Layer 10 of a small transformer language model trained on English Wikipedia (16 layers, counted from 0, width 128).
A neuron's activation on a vector x is SiLU(gate . x) times (in . x), where the dot is the dot product.
The model reads these tokens: "if" "ic" "ant" " e" "v" "ol" "ut" "ion" " in" " e" "ar" "ly" " comp" "ar" "at" "ive" " S" "em" "it"

The vector x that enters this layer's MLP at each token. A number n stands for n times 0.037.
0 "if": 5 -5 6 21 -11 -26 7 -5 -50 53 14 0 -2 -37 1 -9 63 0 21 10 14 -40 15 1 -26 -1 17 0 -45 -25 53 0 -13 12 32 -25 3 -12 12 -1 -17 -27 18 35 -4 19 7 -34 43 -3 -41 -11 -17 7 3 35 2 -19 -19 -3 -8 -28 19 -10 -40 4 11 -8 26 -25 -5 7 12 -2 -11 11 18 -16 20 -24 -37 7 13 1 20 11 -2 -4 0 1 0 22 42 -27 -10 52 11 49 2 -2 5 27 8 -24 -19 -21 28 3 23 28 1 -2 33 -19 11 5 -9 45 42 8 29 13 -15 -35 -21 20 -8 15
1 "ic": -6 -25 -3 -43 -43 -22 -6 13 -46 23 -9 1 7 -25 -13 -16 28 10 -23 -12 36 -10 14 32 -23 11 4 16 -74 -6 20 -4 -4 35 27 4 9 6 0 -9 -8 12 21 24 -28 29 1 -33 47 0 22 -15 19 13 -9 5 -51 -30 -33 -16 -16 -4 -17 6 -51 4 -2 -15 -3 10 22 -7 -5 -21 -10 -19 8 11 -7 -10 -69 10 32 -25 -27 16 24 -17 -10 14 8 6 3 -16 8 13 3 39 12 12 21 11 16 18 -29 -3 -15 15 31 4 -25 -4 -18 -21 -22 9 15 23 43 1 32 14 19 -46 -31 38 -10 -12
2 "ant": -11 -28 -12 -14 -30 -10 4 -16 -45 -22 43 13 -2 -16 -14 -9 19 -12 -39 -27 24 -31 32 54 18 6 6 -4 -83 28 26 -1 -28 18 16 -18 7 -20 -17 -21 6 21 27 32 -15 6 -34 -13 37 -8 22 2 24 4 -27 11 -32 -19 -21 -4 5 -18 1 -37 -12 -13 -2 -27 -4 -12 -18 -4 2 -21 -12 -15 23 9 23 -1 -42 -6 21 3 -6 -1 0 -11 -4 -1 -7 29 -7 -18 16 13 3 39 -3 34 12 37 -10 -7 -42 0 -5 -24 26 -15 -29 12 -8 0 5 4 -9 16 34 -7 11 -13 25 -54 -4 55 -3 23
3 " e": 10 2 -23 -33 -15 -28 17 -9 -22 -13 28 35 -35 -26 -12 -15 43 -3 3 5 46 -28 19 19 -12 53 24 12 -39 10 43 1 7 -30 21 -28 -2 2 -3 -57 10 48 -4 11 -3 -22 2 -11 6 -25 2 15 34 21 -24 9 -13 -9 -7 -26 -10 -29 -3 9 -17 -49 14 -53 -35 -21 -4 28 -5 -34 -4 -10 -6 -45 17 -58 -13 -15 36 22 -32 -8 -24 9 -7 -15 -28 6 34 -29 25 30 6 30 -2 25 24 32 -27 -15 -29 -11 16 -3 -2 22 -58 -26 1 -22 19 17 -15 6 28 -10 13 -38 -4 -17 -6 22 17 -12
4 "v": 12 -28 -20 -21 -17 -29 34 29 -31 32 -27 -20 45 -27 -13 -50 2 8 -19 3 65 -24 -27 -17 -25 21 -33 13 -32 -13 22 -15 -16 19 -18 -21 21 -7 12 -15 -24 -12 -26 19 6 11 -33 -41 8 -9 17 -19 7 -12 1 11 -57 -21 -38 23 -39 11 17 -22 2 -29 32 -16 -18 26 -10 15 -23 -30 0 -30 -6 10 -22 -7 -16 -20 22 10 -24 37 -24 -1 19 10 -25 25 4 16 3 -3 11 26 1 -20 28 38 27 24 -8 -20 61 -24 22 -6 -6 32 14 -6 25 29 -13 13 34 50 17 -24 32 -11 -2 4 26 -10
5 "ol": 27 -10 -13 -20 -73 3 10 12 -34 -22 14 3 -19 -13 -7 29 44 -16 -38 6 -7 -15 -5 -11 17 41 -14 38 -13 -36 -11 -27 -34 -18 28 37 3 27 24 -15 4 62 12 11 19 11 -38 -16 20 3 4 -9 11 7 10 -5 -2 -3 -40 10 -5 -41 41 23 21 -6 23 -17 -49 28 43 -18 -34 -3 18 -9 23 23 7 -12 -28 -1 25 43 -43 1 -11 -11 -10 53 -31 22 24 -26 6 -14 -22 21 -11 -29 1 -32 22 -16 -19 -20 27 -10 44 -35 -23 0 -14 4 12 18 -37 2 33 -19 17 -3 -2 -43 -35 6 21 6
6 "ut": -12 6 -35 -11 -19 15 15 -4 -25 -36 29 -6 2 -21 9 -6 -3 -32 6 -20 19 -11 30 -32 68 -18 -25 -1 -50 1 9 -28 -37 -3 7 -16 42 5 -2 11 66 14 26 -15 -13 -10 -13 -5 -18 -11 2 20 46 -1 -24 19 4 -17 22 23 -1 -21 21 40 -15 -35 -42 -22 -50 2 18 -3 27 -25 -23 -1 -24 7 20 23 -24 12 7 -28 14 -8 8 -27 43 30 -26 13 2 -23 15 9 -35 10 -39 11 33 -5 21 21 -6 15 34 -5 35 -10 4 -3 50 8 14 52 7 -1 51 39 -7 69 -5 5 7 35 4 26
7 "ion": -16 12 23 -5 -9 -4 4 9 -27 -3 4 8 -8 -21 18 -7 15 -44 9 -33 28 -24 18 49 -23 31 1 -11 -59 4 -2 -23 -7 11 4 -9 -32 -16 -1 -21 -6 17 30 -19 -3 1 4 -15 31 19 14 -10 46 22 -45 24 -5 -5 -2 -17 0 -23 47 -14 -39 -72 -7 -49 5 -10 1 57 -19 3 -29 -18 11 -26 -6 11 -20 -4 37 -6 -20 25 18 -40 15 -16 6 14 -17 15 15 10 -3 -33 -13 7 17 25 11 -10 -43 -27 -10 -21 18 10 -1 -32 67 13 -16 34 -14 7 30 22 33 -18 24 -35 17 15 -22 23
8 " in": 24 -39 16 17 1 0 -11 9 -11 12 22 -10 -8 -10 8 -18 19 -6 -3 27 24 -26 45 50 -29 3 33 17 -59 12 18 -4 2 -4 2 -6 13 -9 23 -32 -15 11 -12 -7 -39 -9 5 -24 14 15 30 -6 45 27 -37 22 -22 -8 -16 2 24 -12 -22 -8 -5 -43 23 -29 28 -35 3 18 -4 -14 25 9 -13 -12 19 2 1 -9 19 23 -26 13 16 -2 1 -16 -16 23 4 -24 -52 37 13 24 13 -30 18 48 24 -13 -44 -19 0 -10 36 4 -10 8 0 -30 11 43 -23 45 41 28 27 -25 7 -45 -35 31 0 11
9 " e": 32 -15 -15 -19 -14 -10 26 -17 -22 -8 -27 33 -61 -17 -18 6 62 -10 18 34 41 -14 10 -5 -8 41 13 -1 -23 -3 33 -6 12 -28 34 -40 11 -24 2 -48 13 17 -18 27 -13 -16 27 3 -14 -3 -13 20 17 5 -45 11 13 -2 -14 -26 -14 -8 -15 25 -7 -39 12 -35 -2 1 5 28 -13 -36 -7 -4 22 -49 -16 -64 -2 7 40 -1 -41 5 -23 2 2 13 -37 11 25 -13 22 50 32 14 18 26 -6 8 29 -13 -24 -31 28 19 0 6 -41 -32 -12 -33 26 9 -3 -4 44 0 38 -41 -4 7 -14 18 8 6
10 "ar": 22 -45 -9 0 -34 13 56 15 -23 25 -21 -20 33 13 -43 -33 67 16 -2 2 56 10 -14 10 5 38 -27 -6 -5 -4 -2 -11 -25 0 44 -14 26 -1 22 4 -32 -15 -35 44 4 44 -11 -10 -15 27 11 12 -33 -5 -24 -9 -12 8 -33 8 -32 -9 -17 17 29 -16 19 -36 -17 23 17 26 -10 -47 17 -18 8 23 -13 -9 -30 -10 -9 14 -28 -22 -9 -11 37 31 -1 18 8 10 6 2 -4 14 19 3 8 4 4 8 -3 7 30 -29 23 -13 27 -18 -27 3 26 30 8 36 36 51 29 -26 39 -16 -1 43 31 -1
11 "ly": 1 -47 -2 -10 -19 -11 16 -10 -26 -8 37 6 -18 -3 -30 -21 16 -23 -2 25 13 -35 0 28 33 37 1 8 -21 -18 -18 -2 -25 1 15 -28 7 -15 29 -4 -13 6 -21 19 -30 25 21 30 34 31 20 1 29 13 -11 15 -26 0 -25 9 12 -21 -48 17 43 -39 28 -10 38 19 6 22 18 -35 0 -1 39 8 -14 34 -6 18 2 -7 -21 16 18 -26 15 6 -28 37 46 -3 -14 -18 45 45 1 -6 -32 -10 -1 -41 -34 20 -2 22 28 -4 -19 -7 31 32 14 53 -20 45 32 23 19 2 19 29 -11 63 20 9
12 " comp": 8 -10 20 -25 -42 -19 40 42 -14 -1 55 17 -40 -28 -27 -1 47 16 -20 32 7 7 -19 -19 5 34 -33 16 -11 -10 33 4 47 2 9 -1 21 26 -9 -30 25 10 3 9 -23 17 -2 -10 21 1 -2 6 0 6 -34 5 13 -38 -44 -16 -24 -54 -30 6 -25 -50 24 -12 -21 27 2 -18 44 -19 19 18 37 12 -7 -37 -18 -16 41 -3 -22 -22 8 -10 27 43 -32 17 -5 -25 -28 40 24 29 12 14 26 -10 -38 -20 -10 -38 -5 -11 -3 -4 8 -3 20 -27 20 3 -14 4 40 2 26 2 25 -15 -47 6 -13 -3
13 "ar": 1 -43 -33 -19 -27 24 62 29 -25 14 -22 -54 31 33 -23 23 7 16 -10 -2 19 -25 36 -15 1 36 -7 21 -33 -43 -5 -23 -30 24 11 -18 5 29 6 22 21 28 -7 34 2 3 -13 -27 -39 -29 -7 23 -13 1 -21 24 5 22 -9 -24 -32 1 -34 8 -6 6 2 -25 -15 12 12 22 -10 -43 14 4 11 -23 -21 27 -24 21 0 -30 -14 -17 -11 -25 0 0 -4 10 -35 -24 2 15 -31 -10 36 19 30 -1 17 10 -22 -28 36 -21 35 3 3 -16 -24 -10 14 13 13 2 43 50 51 0 39 -35 -33 14 -2 19
14 "at": -30 -24 -8 11 -3 43 17 7 -20 -50 25 -28 3 4 -13 63 17 -24 -18 29 -13 -24 -4 -17 -23 34 -30 -14 -26 -17 8 2 -44 -2 -16 7 4 -26 -16 -19 6 47 30 24 -33 25 -16 -22 -10 14 32 -21 12 -11 -23 46 -43 -30 33 -11 6 -2 -11 6 -22 -32 -7 -20 -19 15 21 -6 9 -19 -17 62 -3 8 -11 42 -12 -19 4 -2 -14 44 20 5 57 -13 -42 3 34 -29 -1 21 -20 27 -13 -3 9 15 7 -44 -13 2 -17 8 51 -2 17 -21 20 6 3 18 -4 0 40 -6 16 40 -10 -31 -20 9 2 46
15 "ive": -26 -45 32 -9 -20 -1 27 -5 -38 -11 0 -23 5 2 -14 16 33 -39 -4 12 46 0 20 45 -33 32 -5 18 -58 -10 -7 2 -52 6 -27 19 -26 5 -18 -73 9 -12 9 25 -16 -6 -11 -6 20 38 18 2 25 25 -37 17 -8 -42 -39 21 -18 10 -4 -1 -21 -6 -16 -1 22 20 17 2 -16 -23 -20 -10 41 9 -15 -17 -5 -31 28 1 20 -4 -6 -6 6 -19 -3 18 -9 2 16 28 66 31 13 3 14 -7 15 -10 -34 -23 -12 -13 3 -26 -21 -24 19 12 18 46 16 21 9 -9 12 -5 11 -24 -23 45 -15 36
16 " S": -1 -33 10 18 -16 -24 -1 1 -38 -9 -13 43 5 -27 1 -5 26 15 22 8 2 -15 26 28 25 28 8 13 -28 5 94 -23 8 7 4 1 0 -18 28 -28 18 16 18 3 22 24 13 -17 -2 11 8 14 30 -20 -4 17 -23 29 -19 -15 -34 19 -24 9 11 -36 18 -24 -2 12 -16 12 0 -31 -1 -23 38 -26 -14 -11 -24 -7 28 14 -30 -5 28 21 -5 0 -20 17 -12 -2 -37 43 14 13 1 4 17 28 31 -17 5 -11 6 -31 20 9 -16 -41 9 4 13 27 -12 8 37 5 -8 -30 -17 -19 22 29 -7 -9
17 "em": 25 -58 17 14 -26 -17 21 19 -18 -6 33 40 -23 -12 12 -21 9 2 7 -13 28 -6 10 25 36 5 -4 -6 -49 -1 31 -5 5 33 -25 -12 31 -29 19 8 -9 9 -14 15 20 -1 21 -33 -25 16 -5 -8 33 -31 -26 2 10 -16 -25 -13 -33 -6 -43 -11 5 -26 4 -24 12 -7 45 0 12 -27 46 8 -14 20 4 -9 -65 13 19 -11 -10 -4 11 8 -27 28 -30 28 -11 20 39 43 42 -27 0 -13 -14 28 34 -36 1 -37 16 -31 38 1 5 -7 -1 -21 -15 13 24 -9 10 -6 44 -43 -21 -21 5 -17 33 -7
18 "it": -3 -22 -44 10 -8 16 -17 47 -27 7 31 -11 -78 -19 14 15 6 -21 -12 13 -3 -31 35 -17 59 9 -36 -12 -35 25 18 -12 26 60 -18 -21 15 -3 19 -2 -4 39 5 4 -9 13 -26 -24 -33 -17 3 17 49 3 -16 0 -10 5 30 -35 -23 -25 -5 -14 -44 -65 23 -26 29 9 28 -32 -10 -18 -48 -3 -3 23 9 0 -44 32 20 -16 -14 -4 22 4 -1 8 -6 -5 7 20 18 20 25 -27 -10 -12 4 -8 43 -21 -5 -20 1 -38 27 -3 -6 -28 10 -26 11 27 46 7 25 6 2 14 -3 -15 10 -19 2 39

Each question shows the input weights of one neuron of the MLP. A number n stands for n times 0.0076.

n167 gate: -20 8 -10 11 13 -34 27 -21 -7 -1 -6 -39 -25 5 2 4 5 -22 26 -5 29 0 -2 34 -21 9 1 20 -25 -15 -19 7 21 -19 -4 -18 -7 -21 -8 -2 -29 -2 -11 -7 12 7 -3 36 28 -12 -1 -6 13 -1 -4 16 -5 -30 -5 -6 -2 -17 -2 8 35 -20 28 -12 7 -3 -41 -22 1 9 -28 -2 12 23 -15 3 13 38 -18 17 22 24 1 -10 16 0 10 4 -1 -14 -20 52 25 20 7 -26 11 7 13 -8 44 5 -11 -14 -11 -14 -49 -2 22 -6 12 -19 0 -11 -49 -9 6 1 38 13 4 61 1 16
n167 in: 8 -2 -30 40 24 43 27 10 5 -18 6 -10 12 -13 -27 4 -2 18 19 17 14 11 38 -4 12 11 -23 16 8 -3 21 -3 1 11 6 20 7 1 -1 -27 26 -17 -24 10 -3 -49 9 -15 0 1 -11 10 17 -24 5 25 -43 7 -18 -16 -27 13 34 -10 18 -5 22 4 20 12 -4 7 -2 47 26 -43 15 -30 0 -18 29 6 -57 -3 -6 -7 40 15 4 4 -10 7 -29 19 -33 -17 1 2 32 -8 20 14 -16 16 -32 -16 -15 5 -20 -4 42 49 -8 -30 -2 17 -15 -13 -33 -23 -1 -24 12 -32 8 -41 9 17
On which token does it fire most? 8 " in"

n99 gate: -40 11 11 19 -27 -33 7 38 -35 5 47 3 11 -19 -12 -1 -3 2 -16 12 10 -26 39 -21 4 -13 18 -7 36 6 -8 6 20 8 -1 -14 -2 12 4 -12 -5 19 -32 32 15 -15 9 20 47 8 -21 12 9 7 -24 10 17 -5 21 8 -31 -37 -2 -1 -8 24 13 6 10 -10 -39 -1 -10 -4 26 10 -20 -7 11 9 7 3 -20 -4 33 -7 -6 9 24 17 20 24 3 1 21 -29 -44 7 -33 21 4 11 6 -16 -1 -11 12 -42 -47 44 -9 -11 49 4 -43 9 -21 37 -6 7 -8 12 -21 -17 -22 -1 6 17
n99 in: 49 11 26 4 -7 -4 18 -1 -29 19 -51 -11 11 24 1 -23 -1 -10 26 0 13 6 -2 0 2 -15 -63 -18 -7 6 15 -9 19 2 -23 1 -3 -29 26 -2 -23 -22 -40 -14 -7 16 -20 -19 5 14 -11 9 -12 41 -45 -17 11 31 5 6 22 -9 -26 8 2 -9 -9 -15 -28 12 -4 -3 31 -7 -18 4 2 -38 15 -6 -13 -19 31 -7 -12 -15 -2 -24 -15 -18 12 -6 20 4 -3 35 20 -21 12 3 17 0 -10 6 -5 5 -35 -7 -1 48 71 -17 15 39 -12 12 -4 6 -11 -13 24 11 -6 48 -17 24 8 25
Its two highest activations, in order, are on tokens 0 "if", 7 "ion"

n146 gate: 52 -1 8 -7 -5 8 -4 -24 14 1 -12 -4 -14 15 7 4 -4 5 19 -13 1 14 5 -25 -10 5 -22 5 19 -25 -12 12 12 12 -13 -11 5 2 24 58 16 -20 22 -2 36 26 -4 -1 -8 1 60 -8 -8 10 13 -26 -5 -10 -32 -14 -4 18 46 47 1 3 -8 7 -14 2 4 -46 4 26 -33 30 -2 -7 1 8 32 -35 -10 -23 -18 38 1 -33 38 -24 -8 2 23 0 -42 9 -7 -21 -26 10 -18 14 -17 -36 4 8 30 -22 15 21 -24 2 -17 -18 13 -4 7 -17 -12 -12 25 12 -9 19 -31 10 6 19
n146 in: -29 -5 -15 -20 -58 8 -44 -2 -28 -25 -16 -1 -12 -24 12 26 -19 -11 10 -43 -39 -17 -7 -6 -24 -28 25 6 11 11 -2 -18 -4 19 -1 27 22 11 -13 -23 17 -35 12 -32 6 1 -3 -21 -1 -30 9 -16 12 -6 33 22 9 6 11 14 18 13 -11 13 5 26 -9 23 20 15 27 26 -25 -27 -14 8 -6 36 -9 11 -30 7 2 -12 -23 -25 -10 -8 26 -12 7 -33 -21 -6 -3 61 6 4 -17 27 -46 -6 28 20 19 -17 -11 27 21 -12 -8 -11 26 -9 3 3 1 -6 14 -16 18 12 -23 26 13 -33 -21 44
On which token does it fire most? 14 "at"

n95 gate: 12 25 15 1 -6 -16 6 10 14 -5 10 24 12 -25 -7 1 -2 59 11 -30 -6 -2 0 -24 -20 -30 12 -22 6 26 5 -16 24 -10 20 16 7 -7 -58 13 26 -7 12 -38 5 36 -36 -2 12 -22 -16 6 -15 2 29 12 -1 25 -11 23 -17 -1 9 10 -35 -10 -28 8 -25 -8 -36 5 -15 14 24 9 -15 -1 -5 2 -10 -6 0 0 -19 28 23 -15 -6 1 13 4 -9 15 15 10 -23 17 -20 8 20 -27 30 -4 -14 8 -14 50 29 -10 -9 -3 -1 -6 -11 13 13 -6 28 -22 55 16 6 21 -8 53 -11 7
n95 in: -27 -31 -15 -19 6 12 -4 14 -16 20 20 -6 -25 5 -5 -20 -19 -27 9 31 3 -2 -4 -10 18 -2 -2 8 -32 20 -8 -68 -34 7 -66 -21 17 -56 36 -17 -25 -14 3 -6 -29 -23 27 -14 -12 16 6 -7 -21 -23 9 -17 -4 -32 -35 -28 -3 -2 -26 35 6 -8 13 -1 2 9 -24 18 1 -19 -8 -6 -6 -9 -9 20 -11 12 -21 26 25 -4 -34 -13 1 -20 18 -4 25 -13 -16 -18 23 -12 -1 14 -41 -19 -26 -27 -11 15 8 -8 1 7 4 30 -6 -36 40 16 -3 -8 -26 -16 -51 -9 22 -20 -21 -4 16 -13
On which token does it fire most? 2 "ant"

n120 gate: -20 14 11 4 -2 13 23 4 39 -8 18 28 -5 -17 -8 23 -25 -11 4 24 18 -59 -11 40 25 -4 37 -29 18 12 39 -35 -11 -24 1 -11 -6 -6 -12 38 32 14 -6 -29 -34 27 -5 -7 -10 6 -19 23 3 28 8 -14 6 -47 -25 8 -33 8 3 -16 -8 25 -45 21 -67 1 -17 -7 23 21 14 10 16 -19 -8 -10 -18 6 -5 -3 -14 44 -4 37 5 -11 9 10 38 -34 10 10 -9 -9 -26 -7 -26 26 -3 -3 -7 -15 16 -3 10 -5 -25 17 -48 -4 17 -11 -1 32 -6 -17 16 -5 -21 49 -8 18 18 9
n120 in: 2 25 -3 -18 -28 11 31 22 -3 -7 -31 28 11 -37 -32 -8 -13 -9 0 -14 25 17 -36 -18 26 20 -28 24 -10 12 -18 3 40 -17 -26 -24 -14 38 8 -14 -11 -1 40 41 28 -16 51 2 -7 14 10 -37 -23 -10 13 17 0 18 12 -22 48 13 7 -31 -31 -33 16 -24 -6 5 36 -19 -4 -4 -3 -35 -12 -8 -13 50 -17 33 -8 1 -10 -15 -13 -13 32 11 26 -40 -1 20 -50 10 6 -8 22 17 -21 -9 -28 -14 -27 -29 -44 46 -12 15 -18 -35 49 -3 -13 30 -25 -6 -14 9 -29 -10 -7 1 15 -4 -23 0
On which token does it fire most? 3 " e"

n205 gate: 56 -40 19 -4 -26 -9 -13 -2 27 -25 26 -15 -20 16 4 -24 28 29 -29 24 13 4 21 -5 16 -25 -23 -10 9 5 -25 -2 -44 -19 5 0 -28 -28 -41 -10 24 -5 22 19 -33 9 14 -19 -6 -18 25 -34 -23 8 -7 -12 -16 7 30 -5 -17 1 -33 4 -19 -13 -19 -1 5 18 -30 -18 14 -10 0 -1 -15 -37 -20 -4 -6 6 -2 -23 -14 24 2 19 -4 -4 22 -24 -14 -16 7 -22 -26 39 -13 -8 11 41 4 27 7 2 -3 24 -5 -16 -9 11 -15 -13 -7 -46 1 -5 -37 -33 -8 34 25 -4 0 17 -5 16
n205 in: 32 -8 -16 -39 -26 -24 -22 -13 -6 -18 1 29 6 16 -19 -16 10 10 -17 -12 -6 -15 -7 8 -4 -6 -41 1 18 21 -27 54 -26 -8 -15 -36 -4 -32 -8 -7 4 25 -1 21 -7 25 10 -5 18 24 17 7 -46 1 -21 -8 -14 -4 32 7 -7 3 -12 -1 -3 -7 13 3 31 17 17 13 2 16 11 -16 7 -44 -1 -25 -14 21 -8 17 -3 15 38 -21 -40 4 29 -22 -7 -17 -33 14 -5 -20 -20 32 10 -27 -14 30 29 12 6 36 24 15 8 8 10 16 -1 18 -31 23 0 12 -41 21 11 16 15 31 -8 24
On which token does it fire most? 1 "ic"

n115 gate: 0 -17 -13 8 -10 -21 19 28 -11 -22 6 19 17 19 -4 27 -4 -9 -11 -13 23 13 26 -9 30 -4 23 -21 -5 -34 0 10 -15 -1 24 18 -21 2 -12 6 5 2 -12 13 -21 2 -31 -5 -21 37 -19 1 13 -15 24 1 4 17 -20 11 -10 -26 -34 24 -25 -28 -22 2 33 -3 5 -25 -14 14 30 36 -17 -1 -12 -37 30 30 26 24 -10 -11 -13 16 -31 0 -10 -16 -8 18 -17 3 23 -7 26 -9 -3 -22 -10 -21 11 -25 27 4 -10 17 -9 8 42 2 3 -19 -11 -2 -24 -2 -14 -2 43 14 -8 -5 -16 35
n115 in: -11 4 36 5 27 -1 2 15 4 7 8 10 -3 12 22 -15 16 18 -5 -6 -9 15 27 15 26 12 -6 -7 25 -28 9 7 26 -16 21 16 -24 -27 -19 -9 11 -24 5 -1 -49 2 -32 4 -26 -30 8 3 27 -18 13 23 4 -21 -8 29 28 -27 8 3 -19 -23 -25 -7 6 -16 19 14 -25 10 35 2 -19 -4 -10 -6 -14 29 12 15 -8 -14 -25 -2 -1 -28 5 -2 7 23 32 8 -11 -2 57 11 21 13 6 -10 -1 -1 -30 15 -30 20 -10 23 -14 5 -19 26 -31 -1 -8 -18 -10 13 4 -7 7 9 -26 0
On which token does it fire most, and how strongly? 4 "v", at about 0.5

n171 gate: 10 9 -38 5 9 -11 23 -19 -41 -48 23 4 -3 -7 3 37 32 5 -28 -26 -41 16 1 38 28 4 -1 3 6 9 -15 -13 -17 0 -13 -20 -14 -18 -32 -1 -3 20 40 -2 -20 -13 -9 -11 23 20 -5 16 -29 -29 -27 42 -28 11 -14 10 28 -22 14 15 -3 -21 -3 18 -19 10 24 -3 22 54 41 8 3 8 -27 46 -28 -32 -29 -10 11 7 -40 -31 -1 -5 27 -36 -7 -5 -5 22 -17 -11 -14 -1 2 -6 31 -26 -57 7 -21 -12 -10 -19 -15 -11 1 19 -5 -48 5 -16 -18 16 0 20 -30 -7 13 19 -3 31
n171 in: 14 -31 26 3 -12 7 -14 -5 -12 21 -24 -34 36 -49 20 9 43 2 -8 -34 8 44 6 -12 19 -21 -2 45 -19 33 -31 -2 -4 3 -12 7 -2 -10 28 -2 45 22 7 -8 9 -13 32 1 -2 -33 30 -3 15 -7 3 1 36 -23 -31 27 12 30 35 -13 -34 -24 3 27 4 -7 9 11 2 -12 -9 -21 1 -15 -10 18 17 -14 -14 6 -5 4 -1 12 8 2 -19 17 17 -1 16 17 -8 0 11 -15 -11 -63 6 -26 -11 22 15 22 -20 -1 34 42 14 45 13 8 2 -12 12 -8 -24 -8 27 -8 1 -12 2 5
On which token does it fire most, and how strongly? 6 "ut", at about 5.4

n161 gate: 12 15 -14 -15 9 -7 -6 -12 21 12 6 13 -23 -34 -10 -10 -20 15 7 -13 -12 -38 -31 -19 -32 -13 1 20 4 4 9 -9 7 -32 -31 -4 -13 2 10 -7 29 -9 -31 38 1 0 -7 14 -40 -7 4 -8 -9 7 9 8 8 15 -18 -7 -43 -25 -4 -17 43 20 -25 40 2 -29 9 3 -14 34 21 -4 -32 -6 20 3 -5 -18 -16 19 2 -19 -33 -16 13 -7 -13 -31 8 -31 9 1 -5 24 32 1 26 -13 35 6 -3 -63 -23 7 18 13 -1 12 -7 -6 4 -37 -24 -21 5 1 38 16 1 25 -17 34 -53 27
n161 in: 26 -3 44 -28 -11 -12 -6 14 4 -41 -11 30 10 -11 24 39 12 17 -9 11 34 11 21 -14 17 10 -22 27 43 9 15 38 -28 -15 17 3 10 -2 -9 5 -21 0 27 -36 -18 -13 -4 23 -9 14 26 16 11 0 -43 27 -26 -16 9 -7 18 24 -12 55 -63 -18 -31 12 8 -13 -36 -9 -16 -20 45 -1 -21 -19 -3 23 6 -1 5 -17 3 -13 21 35 16 -24 -31 12 7 28 -11 -20 1 21 -34 -20 2 44 7 19 1 17 32 -4 -21 -1 -21 -12 3 -14 -13 49 21 -15 -11 33 6 10 -2 40 11 -15 -43 -9
On which token does it fire most? 9 " e"

n233 gate: -10 -17 -24 0 -26 -18 9 28 24 -12 6 7 7 12 17 -2 -33 -14 1 9 -7 -11 -1 3 -9 -12 16 -4 -34 11 6 9 7 2 12 -31 16 -10 -7 -1 9 15 19 18 -35 50 4 -35 1 4 5 16 8 -71 32 -19 18 -23 -16 33 -29 1 32 -3 36 -5 12 -3 7 -17 12 3 9 -12 -12 -12 -26 30 -17 -2 10 13 36 17 8 -9 18 16 2 -5 10 -25 17 21 36 36 -31 -7 2 -2 17 -26 20 -16 -7 -12 -16 4 26 -24 17 -30 -33 25 -21 -12 -11 -10 13 -2 40 48 -29 15 39 13 -4 36
n233 in: 36 24 -3 5 9 -18 -10 11 17 -5 -16 9 -41 18 14 21 -10 -26 23 -7 -35 3 15 -36 1 41 3 -21 7 -1 46 -52 -14 7 -10 -15 -10 8 -27 -1 24 36 6 -8 0 -28 -6 -16 26 24 -9 7 12 9 -45 36 12 -5 59 -17 -2 -17 -1 3 32 8 -8 21 -35 6 -2 5 29 -25 -10 1 -19 -9 6 21 -4 18 2 6 23 10 23 -12 9 41 -38 16 36 6 -9 2 -21 2 -4 8 -6 -13 -1 5 2 31 7 5 30 7 12 9 12 -9 -27 21 -10 -35 -14 12 21 10 4 15 -62 11 -24 10
Its three highest activations, in order, are on tokens 6 "ut", 14 "at", 18 "it"

n215 gate: 33 16 -11 1 -9 7 47 -9 8 17 -13 -10 -3 -15 32 -2 25 6 30 -20 -40 16 -10 -5 -2 7 14 2 -33 32 -11 10 -11 17 -13 27 -33 8 -20 7 13 -4 -16 1 -23 25 24 17 30 7 2 -17 -27 -23 -9 14 -27 15 19 -17 41 -17 -45 15 30 -27 -36 -5 -12 -11 -21 -20 -1 20 16 7 21 56 -7 -27 13 48 9 -24 4 -16 7 14 -4 -15 7 22 -20 8 -4 -4 5 51 19 13 -8 -35 -21 35 -23 26 -1 9 -7 -42 -14 -6 26 12 -6 5 8 -11 -7 -15 -5 22 8 12 2 31 23 25
n215 in: -33 -4 31 11 7 -13 7 -11 4 -25 21 -6 -5 5 13 35 -45 -26 -32 -13 26 -24 -4 -48 13 24 0 -18 4 -11 -45 5 6 2 10 4 16 -14 -17 -10 -14 50 -35 -13 -6 -12 27 45 23 -1 -11 -11 3 6 5 55 4 -31 -5 1 -40 20 22 27 25 -41 12 -26 -54 -11 7 -38 15 -21 14 -42 -16 -15 52 1 8 5 -38 13 -3 -37 -17 -10 38 6 39 -5 12 9 -5 -13 50 -6 34 11 3 -9 13 -20 22 -1 22 8 3 32 11 20 -1 15 35 5 -6 10 -24 12 -4 -4 -13 -2 -8 -28 17 -11
On which token does it fire most? 11 "ly"

n65 gate: -21 -30 -5 -20 -7 -11 31 11 -30 25 -31 12 -3 25 9 -1 -24 10 -5 3 23 -1 -36 -28 -18 -6 14 -16 -3 -13 -11 2 24 -12 -14 42 23 -6 11 23 -9 10 -8 9 30 37 -24 19 -8 5 -22 37 -15 -17 -2 -12 -7 13 1 7 4 -19 -44 -2 -5 -7 20 7 -16 9 12 -18 -2 33 1 21 42 -3 13 -17 24 3 -30 -15 21 7 -12 8 -6 19 11 43 13 16 20 2 -27 2 40 20 -8 9 -19 -14 -17 7 -2 -2 -31 15 -7 -9 2 -5 4 16 13 -47 -10 18 -8 -5 7 -4 -17 -10 -3 0
n65 in: -15 -3 -14 -41 43 -4 7 -16 -21 29 0 -1 -2 16 -10 -25 -28 14 -11 -2 29 6 5 -14 -18 0 25 -11 5 15 -17 -19 27 7 -3 23 30 34 18 8 -28 -33 13 15 -8 23 -34 3 23 -9 21 -13 29 -8 25 26 -46 -4 -7 22 -2 12 25 -23 -3 -5 13 1 12 -7 27 3 -15 -16 -13 -1 25 -31 -64 29 16 10 16 -5 27 -18 -7 -1 -26 16 10 6 0 15 20 -21 -20 11 43 16 7 -7 43 10 8 6 -11 3 -17 -22 12 16 -12 -10 -10 52 -1 -62 13 -7 16 -22 20 -22 -6 -2 14 -19
On which token does it fire most, and how strongly? 13 "ar", at about 2.8